Layer 2 of a small transformer language model trained on English Wikipedia (10 layers, counted from 0, width 64). Numbers have three digits each and are written without spaces.
Take only the direct path to the model's output, skipping the later layers: a vector added to the residual stream pushes a token's score in proportion to its dot product with that token's output vector.

Output vectors of the tokens that the questions are about. A number n stands for (n - 500) times 0.0046.
"cial": 458442533507590660657562456598552367626753341421503693695379821333441693516358621563302631685683355589392541291569375629412536363501345538285401451279623572539243357441642274197865275551576593
" singles": 630609408532463538467598398726625520565446359409725658628654538528390779556475583529387415489493540447646555450558439683633550399493687487582481487260521355540669372193449322270250420473484587
".": 485727562554318470586405517326512538396346621501450301497527567540532314486422700542634521604445638481483370538306622457254401486463614634330413360480537516538439627454391682511310666370447606
"\n": 401576779477425521457535528615453585676425376429464513399608539364373445573540552452608663344666732460500428758408375344460415552488566499596583545426404345445595405424464561493423453419429841
").": 380523391242611549593477459328659566555516543459431446602420718605672368719428647519631478732227615578764504429732456595312536593551623769451312533429599699648471572296456510293498385435439269
" Ref": 275524439664553531425551446630520537576523345515525668503625663644509567401696468423681573310412532552555634390630598532375622482616632649666578644571560473606402387449612478500615291545391539
"ior": 478198398255528559637463488544531471744621410264482672560652700315389547692363711603304828595618506734624544375581340512605636459715485395374670498404641561417256440647273179478600589370414542
" ne": 493637558442526507565463407448591508569408234591410635609565580508351577365429509497330429521528404479478572447537491450497563433475462552509491416560588529537484479323718503498610506478566387
" del": 425479567486408523430513453560595406630466272534613455564607661516469442481624465605474518514440522655394539463472438421485593384498479611510536421518514671547530531421708494545576541560559325
"wh": 387404615308665566534557472631670568352505549355698976767239452692656642481618676559683558679511491493596646428633804621595575488521345596423590472365530855648676250298403290430688490723512459
"stra": 647702435337650612450584467772563458498262547513480716804623642400591712632411645611486597509480515634782424328454449489381597480511755624361561517290357422657272493106555316678514521393660554
" Notes": 299554480469553523291363416757486426637583346538619726530588754420272677428694458316519348477621507523737601302568608494434483516588597722619574678367466395470392291437368381426667303450586548
"itive": 541705453309518646409567477614456435659534430471536847604372661276418778316337590628424688704572368587311558190633327541433815555570512856573519689656580664395631343530566465357515368571435406
".C": 478513558578461644520501476513892534553598565524471506435480654414456540614436700283408458660531412756650688507374740442298463464763688745315553506247606610661336293522421464374521419435332500
"]": 605567392485617559536338488490712519635418459476436770705553715392315461839383543405549487473627480387842588427389371354582403482468657465396426499218599529461708650209410255382554103652590228
"y": 388648466392434523524329540541613492328486480562474645562561429651576386298537637520393576268490431480461456682461387398620693418428765487506428300597555427358223768522388423576484502561571406
" Position": 316485384415484596375688412621395485391489157413544487435646485518432589869569571355564568571466505575634636275718541510609577192524568600684448723223477694407645357567433498406602458465540605
" additional": 542532446589622511422641374470418426678526481425572671588404562588318741525494508596654527739561477448501531559486531363713621423583402611428505608233669661448592541478651289382587584519464571
"ada": 393598479340541673327411532705525345749643479200634424754474564338426564544502535400427451393471531696413542450654478524626530508501404555543395569320476833572567507594602375590393631532605382
"ations": 342593359261324551576452476508355581573346405223791593780407727727581677519434658535304654382586612494521509323517600511606315467575335390772432716370845395718457468616470488438425520577364558
"ription": 401634502439372648465591381560364437539519387317413707702613689460609779538471411312325226591667621775743503206845412706652660392656637711280579655405350317434768463337632387201507399452652667
"able": 664538167338556529399418482356412499487274554246589566664458779582466417536427777586471701470562587492494586262523356588666813348580355503548595566648457457644625657533421467419554545655400653
" long": 626569618435473497577488400481569439599413445565496550498243448487378611657487523613550530471456408461557582418524394472544451470574484701459507524525581381509635559213480376403600583504412330
"ative": 569475520401597620490416493506461438354510332360612685709592753603644530517297857676314678286527755438538456311486492583743471494506328538672439641567614680534539520586406463424535355653590749
"|---|---|---|---": 175351584618679614457515366699626435672364485596526825712619514401402749660612568443568366520442570770763432527738588533754765478562804567514513552626520475572716377406433437569503290637500706
"id": 274420646383519530376291518735505386499436599474494385742432522467457463369663525618461491427565427570562457407367382397581671558611503571313531501578590587426581540535367325586555638500601692
"ails": 592758315228326599543527456705629431561568507423635554565475535693329654622538668544342379500499529616712673486406328506623457315636673436318460826410534401552852539390653420320295495768642511
"ades": 286600450341530565353554414847540258635592481363470288789333578551604459413438679441528516544644600571420343322451561541686440398659664454476605622366479739826514306589410239489515445570500581
"-up": 478427248420534520410474428609527741330474167353554397717342565458599630703531647553554163628555649454612673408598476507793474600514404446638574729431660480461431415263506474331366310706609813

Output weights of attention head 1. The head adds the sum of these rows, row i times number i of z. A number n stands for (n - 500) times 0.0012.
o0: 343569612571353631666445298532408502518620449449654457498378736623532399485637371654471580506209429674488428455440536431832583421371591401559385406532480502474549383334582703595551509498555353
o1: 779371568472565896521643311236353421309384465539552160525442252920559503948333350774511739701557347423295618439328548315266620506461529321511567494176550635150366559845260394455345784651609525
o2: 517375628362528759298506742419540531332562448523446351303601530330541362606399413429297518469350595301492444408402655512475683609427388751467333272451708389726394584391412624454500388280449355
o3: 339799593528580385427386596450607570653434503514432534518601518368335494438509421367575484547522420384389610493296558542346511592428533587714439506622405576523408671623540578645521729388601357
o4: 408533720448455473338501774878924457537619506576425290467393385675560242537388470546461645538416556789382676420503597570390651577511640440368495493593460590986668522396533806631574679405345421
o5: 440605535470487633512669416456435500617427403393333229393436431708488431463552587327196465663568607549563287697540378451514393430545597301686469565425429514538525439279533499643589456444571613
o6: 580669503546505311361293523471690620601367551397731602560346605702407512472404335314527561459432585268545394403652448431621484442547443478476414633549680756511555406460545316596762552432493490
o7: 609574358350566457369786499562599377585553670357233667530750313505630496552386587565397678487545557497519537441432546319323493545663839731545349340239461697430465516389427323357605737600388385
o8: 594654532304281523554531696466710427515474612552516648619537443468694300629376553796441668626362715657560562559235664581439516344635480620519254324432441571760509528250437586679418665307325468
o9: 491682349622765668520427351511674520363489449341500642579349512553591514442517592504432361497448403814683812299404433635448641696669452555416425430429613569281361616532303651384544425637688374
o10: 549406286404517705507529531410611451341308439372394441186554475734539314668335763378248516366624470452585466507345386477426534409699643523514728530309643403584441615401542524554426542648517538
o11: 279494510547420118381441743308490704530539679722363565521894584439418361574568327694497419772205681536765533229590491707280420542554510507629251608610750314662413623230317512421395547385427526
o12: 523634564153549541504626470441303251494494420372574519544437584743260504708190643542594500367548407476532507623487161585663672201714208552394391602591127313594703533764456312528655463223527611
o13: 402375388501555398442505671401510566604442652508370362589745443232487449593473545633229510800460294581483685510588325531456692586403367499627430474253566674660427687682586386268609459449526649
o14: 266528263599408506634573680622243569357425486561623499597552478348531724364466614564510508616473696734507689455206445442491375464516410450496529695496398273560307376708561541669346497570541561
o15: 570570667580314372519521459472702467416440556439521652458510371252288515558573432549523644496670412427276523573590457553664629571708609584437223337344508591513438524609612494624439742430676419
o16: 913416594561576457533195303315245700697567465574473738660309672298458359541462698304495381620554475479632579631421444338470548365128704578422165580473113168617341317420349466497323302343283435
o17: 376470361706646529451558610569648557644472577360393492186637359328382267513568528524225447510560484407430252553457378606523531479406411528464370195671513396401678566381469687407697307339612546
o18: 513573631456297622694729516523370487585633596713431527421490562496572284468565488498624568624707543512319704452511433452504773630587459507403501353416499616631479393199704370566442602415635302
o19: 319527839535543671404391539775640308633453486332494721558649468723473485350365403479525592453471497521702516285617633528515550528756658352681532281558576671617603691100593871451440479310496607
o20: 497441438652295730364416415503249279302529248175434325604534486268527572461442538472447515336559481230411431463699521241802562318434363638582659453587190791549540552410214392683509486386417293
o21: 809869416509532556626418501323571480562467392603518947386591409501590550249409572766658394538671293456503299411336518430420624592463453651517256427404301120310406607370673455387576705566281549
o22: 400517601365538647695614214600485370579462231519520710621414560632588388615343660629366556817703609700510346393482640604543510566620604666562646253510366623329422206363731644539548489352506445
o23: 282427629329484451463452669547614600626540389575299500410335345469475599497313527380444486506551523338333527557601478303499396333703388411406639496435586578595418524524675559504602452364717479
o24: 474574559551343493567665488467527630440396570498589352565515355700519294552380457700536481642332469659499444276531496551467434435395536378417310532570387677595470246588312469468470699499385340
o25: 651303580422621192605499544305243694451223288421725335619392658667474343697533725414459561314626575592561291410545604765618549407401453414828598331283335494640730522617592697226527384525495517
o26: 629311658329656644499580588290357771504703487479661326641272362546518534570208517529644301756397418611037412532527590293358521666554465496582392541696377680721246460625409607633356682457701311
o27: 452371458477424609525545522593266824345402332519303471246614562397559593531546624238522386693396632680711362416770381453794354658530718632516568615406672207545391314229319473269583261558490491
o28: 643646277564480465388454636373413346278528391517723530860469485533636499410396301376366626548358534377697565397341635408424555541391606481542649511599382489411265635466467490502481548571446490
o29: 725415465531608794659447249467347551360310564341706421486302761845675632370765532443387221473613451366575637305513440769474334707556602688506379470549504367328358704566611658400491386702605361
o30: 212410530661601434389339373663385576458789818547520478515499245443377521264737620507745429636511529375579533407544272293575632733375459524496522296458695531397710501622441422601484648662455489
o31: 642788683453328079366448234678502274440605565549448758862732743582471554499570605393384474370500300364589617484306384607468545355600709504666450392574544418394711667393664337543534539489400630

Each question shows a token from some text and the vector z that the head gathered there. A number n stands for (n - 500) times 0.0033.

" sh": 586450525510491493491505550493401600518489531543467530579582401582522515503475477488495491408502
Which of these tokens does it push up most? "stra"

" it": 498425536472434418726512685489514459445538439513500547483448423579423466594606520382555536295544
Pushed down most: "|---|---|---|---"

" level": 416525513514601374526435571553360540670428398516438451415589499497348483374624453370578512312594
Which two tokens does it push up most, strongest first? "able", "ative"

" only": 541463425611478460586405439460424598495423386541524493384498519545404555392561524484507487454539
Which of these tokens does it push up most? " Notes"

"0": 535591471493531697385377598432348407749656487428411472452536514511351688573297597608417458507517
Pushed down most: "]"

" Met": 627427432532446686526432523513348607539549515511414519486542432633528443508588459466543553498673
Which two tokens does it push up most, strongest first? "ription", " singles"

" br": 627423481471510669409452785498339560584537354377564567512529342635463478477585419531513583525532
Which of these tokens does it push up most? ")."

"N": 487483522382633455580490503505441457454453460511474541519506493539501592486503487380434499563489
Which of these tokens does it push up most? "wh"

" its": 525579487552471440411507606476386474505556468542499460480535517564370546507540493416492440469547
Which of these tokens does it push up most? "."

" years": 576355475625463375546525509529362595569445374574593571449530515599415559388671373366614509443680
Which of these tokens does it push up most? "]"

" ": 542534536506387567511422459508430579530523497530467502499527445549515552443739457494520494471576
Which of these tokens does it push up most? "ations"

" company": 493495474528478465436484658540397423513501511628484546407503535569320523522656410396470469517604
Which two tokens does it push up most, strongest first? "able", "y"

",": 506522533525399524494422512516442587538481537468484496460484501456440591510643539575499467487441
Which of these tokens does it push up most? "-up"

" runs": 476502513525359454542509575601399477523518465524562632410558450527368681558652418395472446480509
Which two tokens does it push up most, strongest first? "]", "able"

" Mal": 505495509536453483551434494553436519576449446537446466378534509574380465420684428419530471465637
Which two tokens does it push up most, strongest first? "able", "ative"

"is": 596507605458503397326547575467338495509462622660612482538600399445610442535356503586419395462304
Which of these tokens does it push up most? ".C"

" En": 565466523417500456477444490483394484495503539563448536532537495559490520448505415379505456499560
Pushed down most: ")."

" O": 539493593419488613581431585545452521453547621554384339509629448465520579485730413440404498439530
Which two tokens does it push up most, strongest first? "ations", "ative"

"2": 457444508512387645430313477495408528644548505369410582405421539423317605545441460757463602494378
Which of these tokens does it push up most? "-up"

" De": 602455569461521523442491683527394447469599486574487472575383462517582533445503430462439524544564
Which two tokens does it push up most, strongest first? "cial", " del"

"em": 544489545534457434476517507505419449572509524596484466527503453569502485505440473458471450526479
Which of these tokens does it push up most? "itive"

" c": 483442476507445460471498536482427545486477521525478609503488464603456564373545413394468511502543
Pushed down most: "ades"

"o": 536486555546402510643516557491503516453561482497453501452504474553479466552620547402513569355585
Pushed down most: "|---|---|---|---"

"ton": 455458585368364413596403616476429524445490585457577591583596449552621542441383476356329568427540
Which of these tokens does it push up most? "cial"

"ers": 518515514560408465515468514501432470556493452579498486506510469584485476506510448426465470521570
Which of these tokens does it push up most? " additional"

"itz": 529481450401552535447498527510444559474395624521415582528492393542477480480460442338412461512550
Which two tokens does it push up most, strongest first? "ails", "id"

" the": 433444463493449548528405498559348707468348678449365353420539355497428440466630387393533535395628
Pushed down most: "ior"

"ly": 474543527515467513468488558537417557581473498494502496435546501560454575470660504477472443459518
Pushed down most: ".C"

" by": 517517555528457540540545578511424407631614561565502444496495416582471560485510373469454518620512
Which of these tokens does it push up most? " additional"

"g": 438330504581458452566552509295524441415430546452539555502581304661451512425594645353444495237485
Pushed down most: " Position"

" F": 472414546437419463520451544388420534414535590516486572583568411567591537336527410320407567407554
Pushed down most: " Position"

" dep": 516512534503507514595485500494418520582580475525484492488521435636497513356470336432529543546622
Which of these tokens does it push up most? "]"

"ice": 464428627515555510409505688563335511559501505582535534603516455503470573454440402473343482559422
Which of these tokens does it push up most? ".C"

" to": 500466537600456482472477499467384568478502533560499506486536513559487523419549486390490495478533
Which of these tokens does it push up most? " ne"

" and": 486448433564444573447498545453388580440467629570462366380553464512360363535695423362525465479663
Pushed down most: "cial"

"n": 558533536469455446511380464444379491558433575540475545509596454582378539469517432390425458391565
Pushed down most: ")."

" in": 483504595521478494485508589582445531572467529500476567445560495585440572469687454459435469550509
Pushed down most: "ades"

"ival": 484434531490529510546496534485427517501455566503454511477520462583467520425571437404424491471474
Which two tokens does it push up most, strongest first? "\n", " Ref"

"9": 632645404515576623537488755601488242816762302677562536446397542667791540635473411618514191603584
Which of these tokens does it push up most? "ior"

"ks": 620537621504491497467627484431430390604583574632548377524560491444483499570383476524421429648394
Which of these tokens does it push up most? "ada"